Layer 5 of a small transformer language model trained on English Wikipedia (15 layers, counted from 0, width 96).
In attention head 0, each number of a token's query is one row of weights dot the token's vector x. The head spreads its attention over the tokens so far by the softmax of query dot key.

Query weights of the head. A number n stands for n times 0.0032.
q0: -76 66 -97 -12 58 -121 36 -15 26 -43 46 -49 92 -70 -33 24 44 -66 -7 -64 -17 -2 -17 6 -2 -29 -136 18 86 -29 3 -105 -12 -58 36 79 70 54 -56 9 -51 -87 19 142 -10 -22 109 58 10 84 13 -5 40 -71 -46 30 85 -16 -22 -52 -20 -90 -93 -92 -16 -18 -60 33 -65 30 -37 -79 62 37 42 10 -45 -141 84 17 36 -8 -93 -31 -30 9 27 16 42 -28 9 87 -24 -9 101 -18
q1: -30 34 48 55 38 -18 31 32 -97 -25 46 -39 63 -21 -66 -46 37 -107 38 9 -2 -29 35 34 -9 20 58 23 -86 -28 -3 82 59 -98 -30 105 -73 -73 -64 -37 78 74 -25 28 -46 -83 25 65 15 -2 1 -69 -19 75 22 74 49 34 -30 -13 -3 -16 -44 23 105 -10 -88 9 22 -10 -68 -1 27 -36 11 -52 78 -39 94 91 -67 62 47 -45 30 -21 -25 82 14 -44 6 5 -49 21 17 -9
q2: 56 -131 63 67 -36 -162 45 80 101 -13 57 -27 34 -14 110 71 -2 -18 99 45 0 -24 0 -48 53 -66 -19 -39 111 15 186 -23 57 -32 80 40 -94 73 82 49 35 64 127 72 13 -111 -47 61 20 21 -30 14 -131 -183 62 70 11 -42 5 9 82 -83 -163 6 -69 59 -54 -74 -92 25 70 -76 -32 -132 -14 115 -83 -18 105 -20 -103 -39 -89 116 111 32 -48 37 84 29 -25 -33 -70 43 116 162
q3: -36 185 3 58 33 -38 -6 -186 168 111 73 -12 25 145 -36 -38 44 45 21 -90 -54 -44 -9 0 97 34 41 -146 63 58 -40 54 -30 -45 -146 -216 91 -18 -40 -55 -257 -87 -77 -196 6 191 -97 49 6 54 174 88 46 54 46 141 -100 -185 44 -116 140 90 313 9 30 -159 3 69 125 -185 -144 83 -109 116 137 -83 116 77 -24 114 94 3 -12 -3 -101 -85 32 -28 -42 45 -111 75 3 -77 -108 18
q4: -175 167 189 124 29 144 -30 -151 84 -32 114 29 40 205 44 32 -127 144 -203 -312 -7 21 -42 197 -130 22 -273 -25 18 30 7 129 58 -133 -86 52 281 -18 -149 -136 -256 -153 -145 48 103 107 81 65 133 -40 131 113 -21 183 -98 52 -172 111 56 132 107 128 150 51 -11 -62 -47 18 21 -62 -117 92 -77 0 58 28 27 -64 -74 14 74 -113 -69 81 -124 -223 3 -143 -165 -161 0 15 98 -46 -187 -271
q5: -127 66 -138 -127 -83 -33 -211 166 -11 84 191 117 202 -8 19 -66 22 279 -15 166 -95 -85 -122 -39 -81 180 -204 -23 -19 -119 -133 -101 -61 -254 277 -85 152 -99 -4 -155 273 44 -156 -162 -45 -79 155 -43 68 19 -124 149 -149 327 27 97 -96 27 118 76 0 17 59 222 -160 54 131 7 -4 -57 123 93 -239 -131 4 63 -81 -15 30 -77 -245 -90 152 -93 -145 25 87 108 169 -30 -159 -91 39 37 109 108
q6: 28 -57 76 -22 81 -21 70 97 -6 -83 -218 -54 -14 -28 13 223 -82 -49 41 126 171 81 115 -189 91 99 -80 -25 -74 -20 -74 -101 -224 -31 -131 -127 -83 6 58 -32 123 143 -131 41 -116 58 72 -77 3 -152 -61 -66 59 -49 -56 -234 112 -70 -170 9 -180 22 -129 -94 143 134 -187 -31 -21 80 -41 -55 -6 -308 -3 -24 -30 113 40 -51 -13 110 75 -225 107 124 -12 47 -65 -49 90 -145 9 101 -19 72
q7: -58 -120 90 13 33 -19 -161 127 130 25 31 -153 60 75 30 -120 45 -65 59 -181 -235 41 -108 178 212 -134 78 131 -45 -153 53 74 -46 36 87 -123 185 -223 44 110 -102 81 10 -73 0 -119 -28 183 -65 114 -52 -79 -81 -71 -3 90 130 -254 -13 -3 38 -83 105 -148 -59 -196 63 174 -151 -14 -3 19 -100 69 66 67 -49 74 -64 22 109 -169 36 -134 -205 -194 44 -182 -16 -126 -62 64 88 10 -149 -73
q8: 30 14 15 173 27 70 -229 -26 -81 -89 -84 -276 -13 -25 -19 21 -159 55 83 -161 -104 8 13 -107 -72 102 17 -86 -30 38 -146 -177 -47 -3 218 42 92 194 -76 -171 -33 -74 11 3 173 -76 117 -5 107 3 74 -14 87 134 7 -84 -104 -144 28 -3 58 57 -14 122 -154 63 3 90 30 -95 108 8 -79 -159 55 162 -85 -3 -8 -56 -74 30 -3 -43 -11 -92 -63 118 68 74 -90 -6 -36 35 -25 89
q9: 94 185 46 57 -174 -19 -102 -144 52 -51 117 -110 79 33 -27 -32 29 -128 -59 85 13 16 70 70 -32 24 -20 56 -186 -52 3 46 -69 141 142 -64 -92 -13 -30 -3 117 -25 74 170 -123 134 80 301 39 119 -178 -50 116 101 12 50 86 24 -27 88 108 -98 -109 -236 -69 66 18 91 -81 -163 0 -110 24 -342 -20 -87 -109 -220 110 96 -35 -4 132 -84 88 -71 -224 27 -111 75 -193 17 15 36 -118 -210
q10: -42 -112 -154 -158 -43 -34 96 -137 -22 -117 -82 167 7 -117 -220 -98 -195 50 -51 43 230 147 159 101 -8 0 194 -43 147 -25 -22 -39 59 -19 -297 231 -78 -161 -184 195 170 -45 114 -79 -81 -27 -61 -130 -15 140 11 71 78 -297 56 91 -102 -191 -4 -280 45 56 44 210 297 15 -205 31 88 155 52 111 -25 -116 -51 -107 -171 211 -57 -144 226 13 43 -115 -101 38 175 107 81 12 -101 255 -44 -161 135 -166
q11: 33 -37 -81 -94 -7 -197 208 98 -61 151 -164 58 128 -156 -23 19 -13 -165 110 63 30 -203 -126 74 178 3 -65 -13 -56 80 192 56 -93 -109 -150 -78 -151 -127 75 122 219 -16 -140 -111 -232 -23 -16 35 -73 120 49 17 57 138 -33 -20 251 44 93 -35 129 93 -41 44 126 89 25 -95 137 211 -244 91 203 29 53 -33 -184 -95 -55 0 -7 125 -27 143 73 72 140 10 16 -20 -126 -38 -96 -82 -102 -50
q12: -18 168 167 64 63 80 -153 64 -72 -29 238 -433 -14 -71 38 51 58 59 26 -233 -45 65 -116 72 11 -42 147 71 11 -65 35 -155 168 186 472 65 50 -105 134 8 -208 129 -4 60 48 -59 206 -14 67 30 7 26 -39 196 50 -34 76 -61 220 36 188 94 -15 -74 -280 -50 -128 191 55 -217 146 -73 -24 186 15 26 231 59 77 80 32 -209 -205 113 -46 28 -21 -171 -89 -26 78 -89 17 -95 -133 -49
q13: -176 -24 -19 -12 -20 -40 60 75 3 -127 43 328 -35 114 88 -68 63 70 53 -12 -91 110 -28 -24 157 -96 61 -71 -58 -75 -94 113 -161 114 -18 272 72 56 -105 39 -83 62 -49 -110 -43 -23 34 20 113 12 -44 -65 101 64 -122 -57 65 -165 -88 81 59 243 -27 19 70 11 -9 6 155 110 11 192 -52 -25 77 -6 112 -9 -181 -136 123 195 108 86 151 13 14 -12 17 -87 -23 124 -117 -98 49 -151
q14: 292 80 -90 -92 -140 -79 -40 -204 111 76 7 230 -24 71 -39 180 -197 100 26 77 -88 -186 41 33 70 30 -135 -20 -32 -72 154 51 -143 -78 -17 33 -65 82 -44 -23 105 -28 -159 -125 -61 13 76 -177 -278 -3 67 75 3 13 -73 -159 63 160 -165 -25 7 32 149 -117 72 121 -77 -157 93 -98 -40 -48 -130 -122 10 -115 -94 -51 -10 -88 56 245 98 -163 59 -49 -31 195 -142 -26 97 -94 73 64 87 -89
q15: 145 -359 38 -167 21 -14 55 65 106 -155 191 -33 -194 -39 101 -80 77 -135 -115 -78 -100 -69 -83 -188 -143 -81 -104 -79 -89 -46 14 -163 -194 -172 -59 99 -111 -94 29 131 98 -124 39 4 0 -167 285 109 -25 72 147 -22 -116 -85 -188 29 0 55 104 72 0 126 108 41 -54 -96 139 159 -60 -96 61 84 106 -38 -54 -208 -15 -63 -200 21 142 -119 -104 -151 164 19 -65 -131 -14 67 200 -15 143 141 -92 -210
q16: 77 55 74 -2 145 -156 -53 -49 -46 -12 -18 142 -78 2 -57 32 15 -9 26 176 -19 84 -13 -32 99 31 101 133 -4 24 -25 -75 -37 -69 -20 97 -132 -57 114 -51 50 58 -21 18 49 17 -36 -97 19 -58 56 -72 -25 77 92 79 101 44 51 27 18 -45 7 -82 102 62 -28 -60 34 -179 43 91 4 142 -4 -123 127 9 -57 52 -7 -30 -41 -21 -17 77 87 -26 -148 69 4 -67 -28 100 110 -20
q17: 45 45 58 4 -41 71 33 32 38 3 -61 25 -18 86 53 -61 23 35 22 60 26 70 36 -37 -50 38 -14 -59 -94 -24 -8 62 -57 95 -27 88 -8 -28 -47 16 -6 -21 83 -42 0 19 -67 -18 -77 -28 8 -1 56 38 3 54 -64 13 6 44 -80 -52 32 71 1 42 22 25 29 46 61 105 -4 99 -32 37 -2 -42 -52 -23 9 13 6 22 -39 -49 -32 19 9 28 42 33 -4 -14 -102 -150
q18: 35 -76 -101 -58 36 0 44 -77 66 40 -37 83 -22 192 -2 -118 49 -54 -60 -17 136 37 -42 141 -160 -76 -7 7 -205 145 -106 78 -88 21 12 10 -21 -10 81 0 -46 -14 -77 -31 0 66 5 191 7 -24 66 -5 -16 -33 19 -111 -132 -19 -64 -64 70 -13 183 -99 -152 20 -67 -92 -19 -59 -70 -47 -66 -55 -17 -28 63 87 89 39 135 154 2 -91 41 -41 -62 27 -21 -54 -64 -37 22 -152 -61 -96
q19: 7 -12 5 14 96 5 -10 118 -2 34 -17 -72 17 101 -14 107 -143 51 42 54 108 -9 16 -33 -30 123 -32 14 26 4 -24 -37 -28 -148 -48 72 63 45 -22 -36 -133 -7 71 -86 123 -191 9 -13 84 -68 -101 52 0 144 79 45 18 168 61 92 47 34 -78 104 -101 -49 40 49 16 66 36 64 26 -27 -203 44 -93 62 -104 134 -81 -53 -167 235 45 -18 -108 -57 51 -28 42 -68 -17 -46 49 17
q20: -89 36 44 35 73 -24 -79 280 3 -23 156 5 -51 -93 59 -10 48 159 115 199 -101 44 -74 -32 20 164 22 3 -189 -42 -122 -96 28 -7 114 248 -23 7 39 184 204 -17 190 -91 17 -165 54 -152 -21 -10 -239 91 -73 -65 63 106 158 202 43 83 26 31 -187 161 -38 90 145 147 -143 0 26 -24 148 -80 -73 48 -144 -143 -88 88 -78 -265 -232 99 123 -8 -27 -67 165 127 59 -29 -68 177 214 56
q21: 0 -158 125 122 30 -72 -69 -10 -65 -7 -130 -49 68 -144 -14 72 -69 -87 -91 -33 -67 -23 20 -183 137 180 17 176 -73 105 105 159 118 37 83 -117 -49 -20 -28 -21 177 264 108 -136 -7 -183 -10 -221 -77 -74 -78 -24 61 113 3 51 16 89 -219 0 -124 -46 -286 178 -34 80 -18 -169 -178 282 -48 -30 -62 -191 -206 149 -107 -7 -33 52 112 -181 -54 3 -99 69 35 55 80 3 157 28 53 63 160 -92
q22: 76 62 88 42 -83 -16 115 -270 88 -57 30 175 152 169 93 -118 -41 95 10 -171 166 -192 -43 -71 -62 -62 -79 -42 117 -12 124 -44 51 64 -102 -196 -67 16 -39 -29 -194 -159 -228 19 -28 63 -3 210 -57 26 62 -55 -201 -101 78 81 43 -101 46 -232 -114 -63 89 -45 10 -91 79 -120 53 3 -58 -97 133 21 29 -75 -34 -82 81 12 154 144 112 -178 34 114 -31 195 -57 28 -6 195 -27 6 -136 -26
q23: 3 -160 -174 -25 17 129 -275 -66 -29 39 -219 149 26 -59 -28 -54 -157 48 -122 52 129 -165 -61 16 -58 154 0 -24 207 -58 -13 -193 -303 -49 -39 11 0 17 136 103 194 77 -214 -39 62 -62 -105 -27 86 -10 -81 175 126 -55 3 227 17 -68 -144 -203 48 82 108 108 150 -37 -150 72 168 -49 -66 150 -132 -207 66 79 -200 -48 20 -10 -15 67 -7 -143 149 94 167 195 -14 -69 -225 -47 -19 62 52 7
q24: 182 63 4 -55 136 -13 -32 -19 -19 -23 4 -274 78 228 127 10 50 75 62 24 -249 -69 -222 -85 -96 155 85 82 179 -160 6 -24 34 -85 46 -112 129 137 116 -45 -97 43 0 -142 181 -37 189 98 -156 -44 -51 27 104 -78 59 -111 -50 -10 113 -82 -108 -164 -159 45 -140 -104 209 -47 -151 26 189 -33 35 30 41 13 98 84 -40 -162 -37 48 34 -47 -101 259 -7 115 -78 298 85 -46 -219 84 146 121
q25: 125 -78 -12 -88 29 -207 -70 -72 -120 84 -83 58 202 140 84 -171 134 -86 -130 -75 58 -3 -231 153 -46 26 104 -15 207 -43 -174 0 -163 22 -4 203 112 189 219 48 299 21 -56 -150 231 -82 -39 120 0 112 -57 -36 -86 182 52 136 -21 74 101 -97 148 -189 26 153 65 -90 -159 96 227 -23 148 85 70 -45 123 35 23 177 53 -154 136 12 123 106 134 -39 145 -22 125 14 -136 97 -185 4 -7 -18
q26: -17 72 -197 -54 -59 38 63 34 -54 -149 35 -90 72 -176 -166 84 3 -50 90 -166 47 -19 271 -49 -103 32 -95 0 17 5 3 -58 -56 81 52 77 -9 -96 -207 -6 150 29 -5 -8 -14 111 41 -85 86 148 -31 17 120 -116 -78 -114 81 -132 90 70 35 197 17 180 140 59 -81 -14 -19 -36 -45 115 -3 -51 146 -157 75 -19 -123 -87 24 -9 -31 -225 -61 -18 32 -82 -44 -8 -61 -46 70 74 86 -45
q27: -16 51 148 -3 -210 0 14 -57 73 73 -63 183 7 118 -87 87 -8 97 24 8 42 130 71 184 84 -46 -95 -132 -65 90 32 -62 39 -34 -176 -3 23 -74 22 -19 -101 -25 72 -40 75 88 13 -70 -84 139 -73 29 -78 115 -2 163 26 32 -79 8 0 5 71 30 92 219 -14 -80 44 -31 -70 221 32 -38 16 137 -137 -13 -108 23 79 57 -63 28 -100 -6 65 -179 21 -8 -107 117 34 -108 -42 -173
q28: 27 75 232 8 87 -85 70 -47 -58 -197 -46 142 -48 -11 -145 40 -29 84 254 100 -33 -16 11 25 -32 31 -31 3 -154 60 -111 -92 52 -27 14 120 130 25 14 -53 -25 65 88 52 -43 -189 -24 -135 19 0 -79 -44 -133 19 -7 78 145 -78 -62 -5 49 27 -184 -44 125 3 -105 -51 -35 284 -44 -69 119 -178 -49 -86 -12 -16 -45 -18 56 47 -49 -141 -73 -191 5 86 -43 86 -57 8 122 120 22 -61
q29: 61 -72 -123 -54 113 3 -17 -120 170 -107 15 166 47 48 142 -25 -166 109 -34 22 65 46 -49 60 -170 102 -137 -99 -22 -42 -67 67 93 149 -15 -29 50 71 -125 -144 -49 -5 91 154 39 11 8 -3 -3 -144 47 96 59 61 48 75 -11 -26 -108 41 -187 82 88 -37 54 -105 -127 -100 89 3 -38 -88 -107 -111 37 25 36 -130 80 -129 -18 149 141 -124 -54 122 157 250 -3 -89 -194 117 34 -36 -62 -23
q30: 8 183 -31 13 -166 16 -350 51 -4 -23 139 -410 80 364 42 -193 37 231 -137 8 -228 -88 -169 0 -89 -4 -39 238 -119 -4 -177 115 108 -70 141 -59 198 -21 21 34 -424 -56 -65 4 -61 -160 68 186 37 -66 143 96 -99 164 11 -34 117 -51 262 -199 -39 -56 -176 118 -465 -48 4 -45 -135 -143 -91 -93 4 100 -21 110 13 102 130 -80 125 -85 -178 45 -190 -36 -8 30 -144 -33 -116 -69 93 -45 -4 50
q31: -41 11 173 78 -91 5 -170 -63 -41 -159 6 18 -23 30 28 126 16 189 -53 107 -11 -104 -51 -165 46 9 -120 14 -139 -117 133 -93 99 -39 -111 194 -34 -28 -34 73 162 -48 -40 -36 -46 -93 -102 60 -194 85 -49 -47 -47 177 37 286 -40 -31 -111 48 -3 60 -3 -91 36 205 24 8 -54 15 118 -78 -20 -74 30 125 -100 54 -146 91 -36 -27 77 -19 45 -3 -47 70 0 30 5 -26 -121 41 -68 126

Each question shows a short text with each token's key, already scaled and adjusted for position as the last token sees it. A number n stands for n times 0.0007.

Then comes the last token's vector x. A number n stands for n times 0.01.

0 "\n": 7 -36 4 15 -13 -23 137 -132 -102 66 -473 -170 340 -32 -218 -59 -33 -8 -30 -14 19 110 189 -129 181 -176 90 173 -55 45 27 73
1 "N": 38 60 -74 63 -5 -181 45 -128 -83 76 -204 -189 190 -89 -334 108 24 112 33 5 22 22 87 -88 121 -195 147 432 61 134 -81 -104
2 "a": -63 -146 -107 6 27 -83 147 68 -136 118 -158 -79 312 -88 -341 30 49 114 59 -19 -36 47 92 -125 -80 -93 85 422 -65 182 -52 -100
3 "use": -17 -182 75 39 35 -132 200 27 -97 200 -357 -80 251 26 -162 41 -135 50 3 -146 -79 32 128 -205 114 -101 31 351 -16 151 29 -6
4 " also": 0 -4 -14 72 40 -209 155 -83 -124 55 -367 -108 153 -144 -200 -103 35 92 1 -94 -84 -92 230 -177 140 -354 88 107 24 24 -151 76
x: 93 23 227 -18 92 -38 230 -130 105 15 119 -36 52 176 -155 111 115 -31 -140 129 -34 -65 -2 -20 52 12 5 65 -24 -175 -58 -147 81 -38 -108 -143 93 116 195 -103 43 -52 50 -62 -51 143 26 -167 -72 -148 -134 -3 68 -84 12 -46 -64 -73 33 -1 36 190 72 -41 29 67 -118 52 -196 11 -73 -135 74 20 -138 -9 -5 -74 133 62 232 115 162 123 9 56 -145 -92 51 6 65 17 -12 -150 53 79
Which token does the last token look at most, and with what share of its attention? 4 " also", with about 70%

0 ",": -11 -41 -36 51 -38 -113 115 -65 -140 101 -388 -142 278 2 -221 -91 -88 -52 -15 26 24 42 157 -82 143 -155 106 66 23 27 -60 101
1 " first": 90 123 13 98 30 -231 123 -68 -115 71 -327 -42 47 4 -169 -31 89 -25 13 -38 -155 -33 180 -205 27 -234 137 -66 91 -78 -145 55
2 " implement": -4 55 -24 44 -8 -61 85 -149 32 141 -289 -134 264 -16 -166 -68 136 55 99 -13 -16 -7 23 4 240 -137 112 167 -32 70 -182 202
3 "ed": -44 -8 -17 40 -81 -148 121 -174 -139 45 -272 -181 105 -47 -284 -65 65 -36 64 -41 -101 -38 98 -135 181 -216 100 6 8 49 -202 71
4 " on": -14 202 -27 -26 -48 -7 169 -145 -38 77 -245 -171 259 115 -242 -9 -23 -55 -41 35 -115 42 114 -90 159 -193 121 140 75 45 -26 119
x: -89 -46 125 169 90 13 116 -62 -89 49 107 -80 -228 254 -60 -246 23 -73 -211 58 98 -91 -79 -57 15 -43 -69 59 39 -157 83 -23 25 19 -68 23 -5 9 3 -60 45 -35 -2 -19 -61 298 56 -13 10 -163 6 153 28 -36 -41 -30 23 78 -139 -101 21 48 42 -133 37 80 109 30 -208 87 48 57 210 -10 -103 -113 22 -126 90 225 18 24 81 132 0 29 -105 -93 46 92 -28 -109 -52 -75 -135 96
To which token does the last token give the most attention? 1 " first"

0 " ": 6 -39 -2 41 -19 -19 64 -60 -74 58 -286 -133 212 -4 -213 -30 -11 -21 -28 8 47 46 115 -40 108 -121 74 127 25 73 -22 39
1 "1": -17 -90 18 -20 -26 -10 6 -48 -50 16 -255 -78 251 76 -227 -18 7 21 17 -25 -36 48 55 -2 63 -76 120 202 -56 43 -54 10
2 "4": -5 -118 13 -43 -22 -64 32 -25 -99 13 -278 -82 210 84 -192 -58 -12 -39 26 -65 -83 26 46 -69 18 -39 155 160 -29 10 -73 -29
3 " points": -45 61 -39 48 -36 -62 101 -71 -67 78 -250 -97 67 29 -264 -46 20 68 50 -28 -48 -17 43 -98 144 -89 127 142 -33 -4 -91 37
4 " |": 18 87 -9 39 -75 -91 130 -76 -51 51 -224 -57 143 -92 -193 -84 44 -11 9 32 -55 17 114 -67 50 -154 182 91 -20 23 -45 122
x: 12 48 125 70 74 65 266 -168 136 69 263 -62 -16 196 89 -91 -81 40 -87 139 -72 -90 -136 -37 -103 -24 -5 49 104 -126 118 -145 71 14 -42 -14 -47 123 151 -108 21 26 -66 -25 -29 328 219 41 -78 -166 -85 70 -107 8 26 57 -10 139 -67 -12 -26 -6 -44 -93 2 42 44 51 -179 33 45 -159 22 -27 31 -86 7 -113 20 0 129 18 70 -69 -49 68 -81 -122 125 214 22 36 -34 -55 -19 31
Which two tokens does the last token look at most, in order? 0 " ", 3 " points"

0 " to": 7 -5 -39 7 -5 -56 84 -65 -41 51 -270 -132 164 -27 -171 -44 -33 -21 -3 1 10 49 101 -31 106 -136 56 72 21 24 -34 84
1 " determine": 103 30 -55 7 -6 -70 25 -104 17 -4 -221 -94 161 11 -108 -97 -8 3 48 -25 -37 -33 23 -5 122 -186 75 31 42 -40 -101 142
2 " their": -18 -17 10 41 8 -58 46 -88 66 -65 -258 -64 158 -16 -72 -46 10 -92 69 -17 -47 28 32 -5 195 -117 41 144 30 -21 -89 60
3 " ": -67 -17 42 39 -45 0 7 -90 -32 1 -152 -84 143 -33 -296 5 -26 -86 59 10 -15 -15 11 14 118 -106 40 153 40 29 -60 -65
4 "curr": -62 -170 -6 55 -8 -49 14 -40 62 57 -152 -40 88 -46 -209 -72 -81 49 43 8 -10 -33 13 -18 85 -102 109 165 11 93 -153 8
x: 53 159 99 -29 259 167 -8 -148 8 -190 121 -96 -21 186 -179 -29 -2 -42 -127 76 -124 -22 -77 -251 -4 -116 -12 151 101 -28 -24 53 24 -33 -128 -8 97 -51 219 -42 -201 -41 -14 -87 2 -66 84 -53 127 40 -3 -147 0 -57 -18 28 9 75 157 -47 -203 200 -201 -80 -65 34 -1 41 -105 32 48 35 -4 110 12 -6 -35 -53 99 58 133 -48 0 5 44 -85 46 -155 -134 58 16 18 185 -17 -60 -36
To which token does the last token give the most attention? 0 " to"

0 "SU": 1 16 -31 38 4 -67 49 -62 -96 76 -416 -196 344 -20 -223 -46 -55 13 -8 10 29 102 146 -93 154 -135 108 206 6 113 1 36
1 "C": 8 46 -31 -13 -25 -81 38 -62 -34 27 -249 -162 276 -25 -377 -10 -3 130 -15 -30 9 82 67 -87 159 -82 145 343 43 166 -4 -59
2 "s": 32 139 -40 57 -36 -93 26 -61 -169 10 -311 -39 185 99 -386 -164 103 239 43 -76 -74 -38 -16 -63 114 -47 98 81 -33 214 -98 -68
3 ")": 9 -3 14 -7 -25 -87 127 -83 -188 121 -366 -91 351 57 -183 -109 28 -107 38 -28 -26 32 136 -143 118 -199 132 155 1 67 -90 86
4 " and": 48 79 -30 -59 -77 -106 163 -149 -287 82 -300 -156 146 -22 -312 47 146 -54 -68 -34 -16 92 124 -113 43 -155 165 116 -38 67 -133 65
x: -87 20 150 46 130 12 138 92 35 91 45 -55 44 120 -58 -104 151 -1 -93 77 -120 -36 -10 -41 -8 -101 -16 159 20 -193 43 -135 202 86 -66 -70 -28 220 120 -195 -30 -67 68 6 -101 304 59 -24 -182 -179 -156 -87 -39 15 6 34 -24 -91 -146 -49 77 96 -117 -79 12 -2 -13 -21 -130 89 144 -57 98 -36 -59 -19 -94 -151 43 2 15 211 104 66 -10 -86 -3 -73 153 108 53 -31 57 -80 123 -105
To which token does the last token give the most attention? 3 ")"

0 "1": -21 -49 -4 10 5 -35 44 -57 -69 31 -283 -117 231 16 -125 -37 -15 30 6 -16 0 59 95 -44 87 -89 51 140 7 62 -32 3
1 "8": -28 -91 -26 -31 -30 -102 19 7 -114 15 -220 -57 193 64 -159 -40 -17 -22 -6 16 -70 43 52 -87 23 -61 147 162 -2 88 -46 -49
2 ".": -2 -25 30 -5 -44 6 32 -50 -61 49 -206 -148 151 -45 -277 -38 -17 -67 -17 22 3 25 75 -21 72 -70 150 86 -55 -34 -28 -2
3 "\n": -4 -48 19 42 12 -48 96 -92 -79 74 -222 -77 157 -38 -111 30 -32 -10 -28 -32 -19 58 147 -116 149 -150 34 113 -71 20 32 -21
4 "\n": 9 -6 48 39 -5 -28 28 -102 -101 -21 -273 -98 177 16 -154 31 -30 -44 -4 23 -10 60 128 -69 148 -82 65 75 -49 36 3 26
x: 59 77 200 -24 111 26 44 18 110 74 125 31 -19 393 10 -296 110 -17 -165 194 66 113 -101 19 58 4 12 3 76 12 68 -180 119 -2 -155 -149 -15 79 59 -108 -39 25 14 120 -64 24 83 52 -110 -74 -146 21 -48 -22 28 19 212 103 -86 -40 -32 -161 20 -71 -148 -85 12 5 -148 4 72 -32 68 74 -115 2 -108 89 70 105 214 -6 25 -54 -69 -43 -125 31 62 24 97 -31 33 82 -6 44
Which token does the last token look at most, and with what share of its attention? 3 "\n", with about 50%

0 " |": -36 -54 2 48 -50 -55 84 -65 -68 75 -294 -129 189 -62 -189 -50 -35 -22 9 13 32 71 96 -59 63 -112 131 132 -8 40 -24 81
1 "\n": 1 -51 -16 7 6 -26 101 -91 -86 66 -267 -87 194 -29 -161 3 6 18 -11 -27 -25 72 121 -131 136 -137 72 160 -68 37 54 -47
2 "|---|---|": -9 8 11 47 -46 -112 98 -30 -74 -1 -323 -178 -42 -131 -97 1 19 50 58 26 -2 31 140 -99 78 -117 31 140 69 -104 65 24
3 "---|---|---|---|": -57 11 27 29 -56 -46 78 -16 39 -58 -350 -189 25 -140 -119 -61 -17 30 10 82 7 74 92 -35 67 -40 25 180 5 -80 68 61
4 "\n": 19 37 -43 47 17 -82 92 -98 -56 68 -197 -59 204 -37 -129 7 -13 -79 -7 -2 -82 57 116 -143 111 -131 60 215 -127 45 42 -66
x: 6 86 113 79 79 48 64 -102 -98 74 124 -13 2 359 1 -144 313 -4 -142 -32 -23 39 43 -146 -42 -106 64 -18 56 39 120 -107 40 -24 -139 -139 56 99 65 -207 45 -13 -18 -22 15 25 -32 -9 -109 -49 -147 36 -120 -17 45 -108 68 67 -56 42 -86 -47 95 -225 -35 -7 74 159 -142 100 -11 -79 152 129 -18 -49 39 45 24 33 246 113 112 39 -50 -6 33 8 160 186 38 6 43 81 -73 23
To which token does the last token give the most attention? 2 "|---|---|"

0 "s": 7 46 -9 25 0 -58 48 -56 -71 63 -258 -122 169 -20 -149 -37 -20 8 19 -16 4 57 89 -67 126 -109 48 107 -4 68 -49 23
1 ").": 2 -51 14 -8 -35 -6 73 -58 -50 40 -245 -123 201 -17 -163 -64 -26 -54 -17 -2 4 38 89 -48 93 -112 81 106 -14 1 -13 43
2 "\n": -29 -79 23 31 9 -50 99 -99 -69 42 -213 -80 152 -28 -95 16 -17 1 -26 -51 -28 60 132 -108 156 -132 21 107 -77 11 30 -33
3 "\n": -19 -45 38 50 -2 -36 34 -107 -102 -28 -254 -83 165 15 -129 33 -23 -37 -9 10 -25 58 130 -79 156 -80 58 73 -54 28 5 8
4 "En": -40 -170 -60 76 44 -137 24 -14 -56 102 -54 -130 78 -63 -118 31 -98 9 63 14 -31 16 130 -110 25 -163 32 110 17 101 -44 -63
x: -22 18 57 163 64 70 -55 -11 61 -64 -71 -211 -23 169 31 -4 -31 36 -237 211 -74 2 -38 -150 5 -95 103 73 -25 -49 -102 -42 -53 -100 -49 42 187 11 74 26 -120 -165 -53 57 -48 63 -71 77 0 -34 -129 56 -144 9 -96 -5 13 72 101 28 16 96 -24 61 -227 -2 57 1 -216 75 35 -10 151 112 -28 -220 139 -42 144 137 222 -52 170 119 62 -77 13 -149 53 44 -32 80 173 -141 3 -101
Which two tokens does the last token look at most, in order? 2 "\n", 3 "\n"

0 " Broad": 29 55 -6 39 35 -36 53 -18 -21 54 -301 -169 244 -25 -196 -7 -2 17 -11 -6 23 83 126 -50 81 -94 83 156 1 108 -20 11
1 "s": 66 75 -24 14 -27 -138 80 -44 -107 -2 -209 -99 169 14 -234 -111 9 93 85 -90 -70 34 41 -84 110 -82 43 142 -26 141 -102 -85
2 "he": -30 -51 40 55 18 -103 65 48 -23 73 -157 -49 134 -116 -278 -55 108 52 41 20 -35 -13 115 -62 21 -104 135 237 20 106 -119 -19
3 "et": -37 -70 59 23 -6 -84 33 8 -49 -15 -221 -92 127 -84 -250 -42 60 60 100 -47 -28 9 91 -45 40 -2 187 261 4 118 -48 8
4 " |": 19 102 -10 35 -74 -77 115 -78 -83 86 -259 -88 188 -42 -193 -56 44 -28 22 33 -12 28 109 -60 47 -143 174 116 -1 42 -59 122
x: 35 19 102 65 88 74 281 -162 119 118 180 -40 -67 221 70 -98 -15 14 -145 159 -44 -58 -131 -17 -42 37 72 93 123 -118 74 -159 84 -9 -56 -30 -68 137 158 -109 -15 39 -27 -37 51 261 214 74 -30 -156 -120 73 -169 -7 17 47 -34 66 -108 6 -27 -5 -81 -81 5 22 23 80 -228 91 67 -109 36 -4 6 -106 45 -93 42 -4 137 21 56 -37 -67 65 -81 -43 166 239 26 85 -6 -36 -9 18
Which two tokens does the last token look at most, in order? 0 " Broad", 1 "s"

0 " education": 8 21 1 28 9 -33 21 -62 -36 50 -316 -127 204 2 -170 -25 -12 -11 19 4 18 70 89 -52 140 -87 56 120 0 76 -27 47
1 " has": 11 9 -2 11 -7 -121 133 -95 -33 -17 -234 -106 51 -57 -120 -93 0 -46 -44 -51 -53 -12 161 -113 101 -202 1 1 80 -26 -78 130
2 " increased": -23 35 56 58 2 -60 99 -168 10 21 -261 -106 88 29 -89 -42 41 -5 72 -59 -59 -42 52 -45 162 -202 31 6 18 -45 -88 146
3 " ": -102 -16 55 59 -25 -32 45 -126 14 -35 -190 -84 148 -16 -299 -22 -35 -76 52 -22 -39 -14 36 6 126 -163 11 107 43 2 -55 -46
4 "stead": -35 -45 -22 9 -41 -34 115 0 55 -42 -263 -64 172 92 -255 -89 -45 61 18 8 -54 -12 6 24 47 -14 77 152 17 77 -88 58
x: -31 233 85 9 185 122 163 -47 -37 -31 98 -26 5 209 -59 -66 112 -33 -136 38 -28 165 -71 -52 -11 -25 -29 170 79 -96 5 1 1 18 37 -44 -45 1 64 -172 -44 -18 38 112 -156 -15 87 -192 29 108 93 -38 14 -160 -81 76 -154 35 39 110 -187 199 -138 -121 50 -48 144 25 -164 -112 179 -85 25 -22 8 9 108 -48 73 23 205 87 100 -14 24 -10 -142 -157 -112 -35 141 76 133 -34 -114 -72
To which token does the last token give the most attention? 1 " has"